Layer 6 of a small transformer language model trained on English Wikipedia (12 layers, counted from 0, width 64). Numbers have three digits each and are written without spaces.
In attention head 1, each number of a token's query is one row of weights dot the token's vector x plus its bias. The head spreads its attention over the tokens so far by the softmax of query dot key.

Query weights of the head. A number n stands for (n - 500) times 0.0013.
q0 (bias 0.108): 599521479873537278633376398376484408422379554233344529282632332411550392596540466337623319783538597381455794282694286564388949521301405220530645547570390694242609193339648527660463375413672577
q1 (bias -0.179): 485433444459329689149593644301525392536416442535650397586527383578579420488424628523421518548620374612673529626616344446548447511444619498802445477651582351316431545502467556527332476598362285
q2 (bias -0.194): 580384654442530720497486509733423300502443466521562412493649455662287814517493672361523344490512248595709363711723504497421801484616418446608447310549358546499446437448542177429655504514305327
q3 (bias -0.031): 406649220583620374291399487387467352193588521531709209429459201355373636568351576674576557451383452684540498559582683621491498539450549538602621524471506582529343687465768310814567580468511542
q4 (bias 0.081): 732382605504561442552796722342501596503570466640490651316487372303640372576624543388201579485421694432559482491662383507639448386639356479350296812395652597556092304608318507636411328587366691
q5 (bias 0.061): 683390801368484662672548421423819559589500463731342671295591379425474377440587450487376560498426574442386545611756541387429381596414436498215595563459743650549499227405230667381415512396554513
q6 (bias 0.085): 583526490495552754387530618434547592324504489214432530435580490354410489502470609489338620461395633517539500507575470538554711494496360572550637497289605596458433613624664382548483421475544554
q7 (bias -0.012): 312621495358557420619405264598420649506504663695388743331585439468368665436333487638602488536594545509469412455637636502479580626398634633449620677525356547369638548400483318594521382375599592
q8 (bias -0.049): 633587584415500436517405481585430532490442467133488668295755560608506420341568621541476536508417522534421643404548503640590593410945821465515603261551263654490420474520456135737428375346588626
q9 (bias 0.149): 410190768398651417614324625396543440349545479519343305440418601679630402414660612541424493506338740381451408598482449549430621561673519205400395416296391367397529625293330611527545831753574693
q10 (bias 0.056): 489526563466549257517298463560444367587617358508541603468901624381375774681301245611418535322453471373499757527319631721460463554368590375596699299461353658763572423462433495568739587466630648
q11 (bias -0.079): 778496551551593595620486645540430496418581537082513470645675692650216629578391328458403626410563249617519715464449662513561481277404609288143505454678587419468402394478574376558245499275657587
q12 (bias 0.155): 277581746693584416446451472198599412374400421142599489425731450404627355078446577699523824467409732421481167440632625495353820487060265436358564511486538304356648592515358522745276396512452649
q13 (bias 0.111): 582608500497505420400648482534464788506644502350415489277355529509287406342593598552376604478323404539490650419390445370313651581623403737583556506456368451427540706599485211279754432347593565
q14 (bias 0.227): 574425462387637384774528529262574525527701414234749381492569747028605543401455575611445535673447624422514267247466555781627613729441244449276475472353525565548634363444449503573343492491701722
q15 (bias 0.134): 481530604571541623392557477554394637700699439317735596499549592468359362292480476622435687278501585471550818440576361738492467643456441769531440541249594408505482608595481520508589273384440562
q16 (bias 0.238): 172485683693661510514296600322438748601472578481516450453378438190739217374638541696519775341399708332541172402421596436491517413380316518330380577506647433551623537257406938598159850650471682
q17 (bias 0.139): 587491590432468634608342426524539288406298429385442606557541458221518606567536347561525338449473796290644323418684424281495566561332483295507463451312658483525638445559325600537404436447435657
q18 (bias 0.037): 696238527454403538423655756532440454528473505465679423630361489785303454533605279464352341278452563450269577581547498393587497736409638510380433408403593480476530546511608351523432485316572438
q19 (bias -0.117): 625725303323445433521412291751606386425722528329306332563572378633360436513457585403491525678452368626709237673562472506256131306395585545397405724705539426512545393508471305432529415499510507
q20 (bias 0.135): 646437502360613709675531711479383720625399392503299319470572689274457543312618604446325680532338507390419536625352567519475607320561327532230489583489839680587591463373259579475588485495557538
q21 (bias 0.198): 400570534617503779419287580475513593519550510351631356437391333383528570465540594625243579589363756466445516233614467468524691630502341776604332418333478629601635650355513644556376560532687446
q22 (bias -0.009): 424887436571501624551404366352399424573551459312268715565736599560439638443442522513746460511412386556355594488374714507393596341713557400420499413636485834611562568378598476660704558579566425
q23 (bias 0.131): 507568579408563351692442336473336444504681722021425744572322549583539386594536430253599606431486496484527589513309453720486392655572728639637280491303418530386565578432450575441750616546578549
q24 (bias -0.009): 641557661492547496477589474337679471504277424795654621478529536397747275388618520296568473370356646382502500558468364495621534414435181500481681432574535559343675245648310550173506603620313299
q25 (bias -0.115): 452450255399561352308300433434672323507258356746509587513863436626392522557384629684683191436524596375494475618432687457556520432768471240426751456497350638547415299810648638701575505504513576
q26 (bias 0.017): 292556574402509546652784837168396699333452559670656478361416556468853454277538397573533557529427643486586408702504370502579496465483250312588589641481462393390614440571418673234615580675538493
q27 (bias 0.054): 543410379585532709570519628314537479428588583510526463399426548520582552542524561303207686527315543498572561422517499455488395584453497594564459553420455527453526561474681280540543593376380662
q28 (bias -0.275): 669464256392373645296414542918430442365408309537485158628632682485296871670278680453607297455564299793594708713375401462456266260666614633585822420539404498598523309492614399628589389375474487
q29 (bias -0.032): 325347721541633448462563650573483422579549547692591445487494375457420396438473470522505518415390496505509444538512491444573460460384273517489722549632449219435310705429494748409254711603583537
q30 (bias 0.010): 533253688445461431464740480518566660545591542721273755460424540448614531493537340390313696365303554428636370616448603450563457506316305473471681649485565206220500364422446530626530555483214694
q31 (bias -0.185): 456373651412543372299520394621585617665433533860168533550380537785555480643464379427589428455675473520401669608598528514687560606586494475532746488531548400360484410470481614577424611610377377

Each question shows a short text with each token's key, already scaled and adjusted for position as the last token sees it. A number n stands for (n - 500) times 0.0022.

Then comes the last token's vector x. A number n stands for (n - 500) times 0.01.

0 "rom": 288616734562369381461440705416513660397475355411240408632605431316596307348676387429843310441632
1 "e": 243704812584180351365505666367612651278395279332161300623656348210468284431710403361934323490756
2 ",": 261667768598221357383492774447628712319422294324208298632672405211607341366715350396898253489723
3 " Ka": 323651722514166362300574725430690706321389344317200342761558348243524371446687433348831286471719
4 "z": 293703724519183402314529701385599709363330260308238290740590327199548338442682457338851363504784
5 "ak": 306704777492175367332486701378644736327380266342205277799564341212543364493650437351858386509778
6 "h": 274674754488176342337483675416671730320361277400216257740583382231609377430663408340875360459781
7 "st": 299685765455199390365502673380562703318404251365207257724597370204574330489660457332869423502792
x: 434660434344483430513466507428465555579394513444440650487454551470319565378582437648448573310216594395445484659507787644557464532498443397420646498337478485536825514450444534440667610420492659
Which two tokens does the last token look at most, in order? 3 " Ka", 0 "rom"

0 "ter": 282612762565349384462436711422530678383484348408227402639614442312606316355662383425856313436633
1 "s": 228681803585149346349562713374610679316421290320169263633675377198555302455684397359923283448740
2 "\n": 269632826637211410496518769435631748323523297382162332716677432251602355312659331438904235477673
3 "-": 296650784665175405370532714452645746323455269303204310663701378227570367356627341393895420492730
4 " Re": 327612782631138391354586660451604633316472302294186360590698395239586327392701375344895364477731
5 "fer": 276657784671177306408584677454601610315494283303184301533717387223511346384641426363909458452711
6 "ence": 287647829637198365419586708366668697291486320344146321544695404217556357439659383371934315490704
7 " system": 264644809605186373365623729419642671334474348330216316604697398234587357396634419332869330432683
x: 443560413274543456509366491450549646465499503444458483438510384484294467368632502531513546335170596409354498722525804580546515476518416462470524519416477463550717629504450484575675570510517796
Which two tokens does the last token look at most, in order? 2 "\n", 0 "ter"

0 "y": 274602737550361374460436705420534682381479351409241400637600447313626321337666388433849311440633
1 " C": 293667718520186407378534766463554632336440279304217277716561390232574282458737504323862387439770
2 ".": 270642771514242375372461727505574660295425266294188326611721453223615386398699447367889248435707
3 " K": 275639726464162390338543740430661717329416304340194326776566382241596363471695419295847346449740
4 "n": 263670766554162328390484668437623710349359240368224318724600342219595358362652425329854445458748
5 "app": 256681748552167335373527669404586651337436224348211277674623353227673436393648425328855473458745
6 " School": 296653761559179356350575632448594631332438303350211303631646408262561344454655460322876343445762
7 " of": 373662813587226448435525703452627669291436275332187333624664433244585295481707409393895332499775
x: 479570432360458489507353439398490611536404571424395569436385508456337416427624475576398651411184609446427524727576724566433481466508343386426641513446495620499785548524472503554701671434551682
Which token does the last token look at most, and with what share of its attention? 0 "y", with about 50%

0 "mb": 267610741556362377454448706412535669375486352414231388650602443311612312348669410427851322432632
1 "le": 260704833641216384395562759370555614317431266325154285631681342222481261455717428355939322491756
2 " part": 279716807680173340404497702417585647307463305322170280702644367249539307468664496346884380431697
3 "ic": 277724847585186450435492693397623633332416250284173289561694415242636287520720455377902337437703
4 "ip": 212681825595182337345537653381687670284435318329170260618655396237550334442653410361904422440715
5 "ation": 285651840571159367362563710371611685315460293352187311614679411223662343461649419316896288436705
6 ",": 245637769586222377398502740441659701320450299340222302629688449231668351383699361405880246467699
7 " and": 267634815599235416354565752439686707302466282320189304627686394198606310422712361416890307509711
x: 511537485325521432500400464503470634437453580483460443464444502451339518445706410552444644296176578475502597769556707584519461452530296415512564491349446546545739577452439418518677619431495739
Which token does the last token look at most, and with what share of its attention? 6 ",", with about 30%

0 " or": 279602740565366376465439709424528671390484354412246405623612444320622317328671376441846304432623
1 "bit": 235679829574197402337537714377646631270480259325143275613702388195525347474657378335933327445721
2 " and": 258657818603223420347567730413654711308441286325196288590720400213591280399698344385903339478721
3 " return": 219702759658203364396512676408578576328431276311194308629718383210481307471704462369914372487717
4 " the": 232676782673228422374470719454626667291455307313202275649670429234545265474721420386910364445702
5 "m": 174684807587173395354410641464665664295374310310202282648688420208491318496680450353917370465729
6 " to": 255691799608252417372519670432710657302422295336188279615648408214490223426745465414930361534720
7 " E": 274651718603234407407542725475654628319444326325209347686559364225479283397765462361859346520749
x: 554537417325438428471516498486518575477488475471539501435448464435395442410740424508488561309140456438507525753575666629490522610513278486437682443395516471593799460497472431545668601472448722
Which token does the last token look at most? 7 " E"

0 "u": 272613740571348370457446713420532679380479347407234397653605430311614316323675385429853314437638
1 "er": 306670822640175346378549786380580664336459285321155259665685301206588321467741364346909327442715
2 " of": 338663847623240436406527773422646672291427270312139322618640388204566271482754389368926345513759
3 " the": 273664794653238427373471766458632682277469289296180283665650406224560288467718399380906320450719
4 " M": 280645757513162429361459698516717687329383309311204351706596403241517297495711466302874350448747
5 "in": 345706841614140374392472654434685684350401249344173334613662381216554338446696421343904364501736
6 "ne": 282716822584164415378488607443653657325364254333191321629661375209460304427687475356919413544799
7 "ap": 264725786575156385350525718442608656296445282297193239687647358230522326500665449373884437484771
x: 422593388265554463461400421372458638487534563498500607509516446435350527444623499528486544332157608364457468739639767607477490575474454369491579482382528494440790526524387578461647650467468632
Which token does the last token look at most, and with what share of its attention? 4 " M", with about 50%

0 "ic": 271614754555350381464441708416538668383484346405227397640614442306616312348673388425857307440639
1 "ial": 303663847538180419374505720362668717283427292314151325609673403198609323507687382359912283468728
2 " career": 227706793563178359385542644377592666318461283311220271603686414242625333395601450372884361464697
3 " ==": 255663850617238434478516733395605663298519314364164280632689477261613326418642421429905272419651
4 "\n": 269623804615201442476545745465638758337512293358199367678721450256590379269640338437898241513661
5 "J": 327602750517200480336621786430742740364457310341202323702624354189614344441743385324868397553735
6 "us": 323634816599200419332585768445727684356405288318172330648593326184610364437726396355882378540737
7 "tic": 317634790549215449410596802422692684349436270319181362669582365209646330523725440321849393484746
x: 470614524353515484524469520446586604391520508508470574472368476451320571355638456469514496235195614363430468658525730631590496499506324325488577437384500491568800572507444539507615594456542731
Which two tokens does the last token look at most, in order? 5 "J", 7 "tic"

0 ".": 278598746536356382462438714433534682373488348411234404647623453314619342315656375433849279436625
1 "\n": 288628825625212429486539780434635753323517294378164341698678425252600362314646326441895226489665
2 " The": 335647766604179467329565730453616713353440287272222319589686415196616302477701414353879342511727
3 " ": 239679795633150384391477687480670650344427283341227291633618424245553337392680412370901439508746
4 "s": 204684792593118396281564617429654634352378278312221286583672371189552305447699446360896409495716
5 "at": 233674833603173348325609699418682616318452285356163271648632358189535367471694429362876359494726
6 "ell": 200664796601209410332560692332634688352430311389171271663712375163539354536694370322899350526724
7 "ite": 298669846553200423425524664414706688318414289361171326612666411221517360456653406369923366537745
x: 483557508436570452445371531445486644467516481490476518419420479419343530362561441607404526304176597367419507740505807657488507478502374364431630483438438462588732562546473506539704623491480729
Which token does the last token look at most, and with what share of its attention? 3 " ", with about 30%

0 "ment": 280605743566360372467455708417534665392493356418239406633611434319614331338657383430840308435627
1 " st": 219686795576240376382518672377539625315517272364186225652645405213546265410712453359898519490712
2 "op": 197686845594198322341546700384557662293445286324182246596677357215554358458650413398885417473686
3 "p": 176696785660161298338564669377589599278451269370167257723649354231563375431658451345902388400705
4 "ed": 265674833648201320401571753338609631350482280387168286675657352228599344463704397339900346439683
5 " work": 219689796621193335375542671411552623347504303329205265639699383246525309449651474367878427448684
6 "ing": 274699872563184389401529668349617646326426280340189292625666413217552318500680425388919367502708
7 ".": 247593814529239423403523751456677689290490315373174328681738476230650445344666343386885192462659
x: 478539439333488462497388458501469653478499546453493446492485474468321482451548475612475632296184546449466636676541802559444445461606253416479572509408452459512743588538498373517709550457572761
Which token does the last token look at most? 7 "."

0 "ner": 294600746568346357472452722418524680392486358408232406626607430318620326336663373420849314426629
1 "\"": 348590765569179355405673808394693725361529322396177298542676382220693454303643357387871161466663
2 " and": 294653801613217415359593756396648723318461274325194283619709381210599305375701350404906333493708
3 " \"": 343608737589146366381602786443704704341524311353200309601678401236701453327641395404854233466671
4 "im": 207645788630181350352569656380681653314449301343188284595710342217569396349688350376900455467698
5 "press": 259692818614187399346598709386667627323454281325173278688693366187488358454682416380895387509726
6 "ive": 316671845598198421422558756376653705336441295348169326626690408205573351472678378352924313509725
7 " in": 275676812703259433420528706428698596291462292347169287638644410238504264399748406415929351521727
x: 530515463361451511513417432458444660470460537459463455428474435374398441380648486553385558304162523500466548769587745549507439524550302429445661524461457558548746565515438474531720687423505711
Which token does the last token look at most, and with what share of its attention? 3 " \"", with about 30%

0 ",": 274602737561358373463443718428534680384487347409240401644614442312623329322669371436848293442631
1 " and": 272661821602224406344564753429651715308440269312183297602705381196584294405709357401906330504715
2 " person": 262666816570168368352567725404623673295474290341162296641728383188561377459648406330890342473692
3 "al": 286661834638192399396547796353633700340435286330180285647668371228620341484724379359896318435689
4 " in": 284688824699259429417511688429686589298441281335173284626630409237518264413749421423924373522729
5 "ju": 257682768706284364439564753412643584293481315347147260643620336233443330421742431421905355490728
6 "ry": 328659796611214421402543802392623709319454332325175323655654342220457304503717399401916287522704
7 ".": 295595802524223417409523768479673706295482317360174344679731473231629448345660347385882175477667
x: 454539445340464488504380449486471665476501523443473465480480484475329496498573475603464611316187565454450633684555784576439428487606277392479584512414435456503765553538476371510700539455579786
Which token does the last token look at most? 7 "."

0 "ed": 275610750566367378464438709417520670391485349416238407639607435314605318344671378429847324443628
1 " to": 259694809613266396367519692396679661280434281347165272628642380214489229413741426414938345507725
2 " ": 190698780633196347391456701440650597293455271397199265701589386246505352392709388374900399501750
3 "s": 171707785598151375280540612385630597309398268344199259633661342196497305440705434371899390478716
4 "ur": 243688828671176304405469705441632590287470285328166257684642324247539318495732386432901367405701
5 "vi": 234697828635225365421552745437574594309451304289147284627662339212534321483749381378890392454744
6 "ve": 251677849593229385336561647393617615257421293339149314620659378183407333443691410329933397522763
7 " the": 263664774679225431365490750443621693287471297311203279691677423230559294457701412379904325445700
x: 486588457269448415537428487534491706503455594457480460426456395434360448458713488526477578332141589474451603761538728638466411449524378368437565510421522484575731559553436499483637599415504682
Which token does the last token look at most? 0 "ed"

0 "\n": 283591744577348401499454724437525712396508354424240422655624457318616344303649367449846292455616
1 "\n": 311627804619195465458571766461614764365492288349195386640718426235585373311640343416887266527674
2 "S": 324612772542136466304610686432687696355420314319233362583652383208583314426709377317889409503741
3 "he": 257648741593173378313590676389663632314442280344180312637678408207619372436667397363887309495745
4 " also": 279653805597172379376619712405646682359477305339213326564671402212598307415684374397901350522707
5 " served": 255664794636177342431569754424580632400493312339223310640659368225593324467689427411867409496673
6 " as": 289664798641204391393569679437658630334447318318194335606683403235572351464697391415873321522694
7 " a": 256661784667213415399528723447604623323498304321218300658608440246553271467719460434886365497696
x: 568548473302436450551478470504519668442425598435483443420485422420369447432672459488411630367084545510512570793550672589519487529496324337505578489359505467590698582569479543510673589412462674
Which token does the last token look at most, and with what share of its attention? 0 "\n", with about 40%

0 ".": 278598746536356382462438714433534682373488348411234404647623453314619342315656375433849279436625
1 " He": 312644752570185415299609662390647654304436292307194328622653380234618308415688385339871299481734
2 " ": 268683763593146363387519686452641628320432265368226287670610393260557371354670389369888419498769
3 "cho": 195711729613188369319565656386574571271447259301180210644670341214519377467623516433898386477733
4 "se": 206679801573180376335528630375543579273420286332188284626658403203470279536682478391927346493751
5 " John": 325620730546192359359579695408628690301461351340183300658686396216503344476679400374888307542720
6 " P": 350638740508157408380564683486666617321435295319211345728539371265571357418716470287846455470759
7 ".": 310617760490220412348547732504629661311433257308193351624725424230660432379693402314863285441735
x: 420574500334538407532411462487470582514484567387443515441402489471311450368561482605577625391137568337535635661672725514437487492565299427484611459404487499472800528547555391502633574468600712
Which token does the last token look at most, and with what share of its attention? 0 ".", with about 40%

0 "an": 283603741562352368465438712425538679389487352412235396642601438313626325338670393431848317439627
1 "ic": 317691826560192448393538756388655638306431239287150291631636367217637305488732407353901325442744
2 " Bar": 310670747607213353365540757435570627357435325283189266714621354241543291462738480341872377458720
3 " Association": 343658773598196337405529717435547648354475294303182289534613385224622318487678525338883333453711
4 " at": 319671786661263374428564700425601595315481301346173292612646400261466264429702464442899335529699
5 " their": 281655775666236408370488689401665632264485291338177296564665423242535286513695435400916315475683
6 " an": 273661810662172392373474705443663656319468315347211302592657450238578278480700472403898334436637
7 "n": 230677766726211374466429653405655649378402342304228318575689421222494261447709499389898399468657
x: 512595412377541477562513526513535601471453535469536417436418332393387542451567443551443504290105513406534456825630697481630495534514333367413651524449519499611689555376474420472646588601527683
Which token does the last token look at most, and with what share of its attention? 7 "n", with about 50%

0 " in": 277609744570361388467450707426531665385485346410238409632612441314604309338680375433853312448640
1 "duc": 262687840641215423394613783407580618334465263277153311576720342205504279451715359380917331483724
2 "ted": 282665826571197385393575759367593664342452270351173340616697357204570327444708372315907358481716
3 " into": 256688816615269442395522711397645618292424283316179336630679399230503260457727387392923338519733
4 " the": 233658778680264442376468760440632673282468304305188294671668413222544275487724387385900310445706
5 " Per": 294643761644193375375499660467653652333439342297188317622648383228516318458731446343878379480725
6 "cu": 307700801659188407400574687474610639330407284282191325596633388221516371425677438387893404506768
7 "s": 325675770587125378354604709423619678341438309319187302652672383215495310476676432347906302478769
x: 332505450271491404489413401447529598452476535483456508434426417461376555445632488568399539370159622439457482760601723577532491622542438353450597477383493542481825530473499569522682592473599698
Which token does the last token look at most, and with what share of its attention? 5 " Per", with about 30%

0 ".": 278598746536356382462438714433534682373488348411234404647623453314619342315656375433849279436625
1 "1": 263624811571203337412516798427691670265468290356155314649624386238584391348671341343919309439723
2 " =": 285605797599253406486511844418650721367479302411199361671617430265663315344709346363876382405638
3 "\n": 265611812613221454477540773439622771332514291382185363682699449251615391290630324437889223503648
4 "\n": 294621790603195483450574747473632771363477292346213401650724436237587396297632344420880264546668
5 "R": 308605758547175490341626708442778687326437307356193369664638371193560336416739374319896374553758
6 "us": 338656812607175432333631753442725641362405308319177372642655309192531361452721385362882337561736
7 "s": 271628754587171394344635767424674678355429306351181341670637353184535338474718375334886300518764
x: 411446511257508372505496414460521553435481548486454529470450478453383558406661458561406523295135611386498522732625707619592490597535348405465611492383513487514804537472457526518671533451574711
Which token does the last token look at most? 5 "R"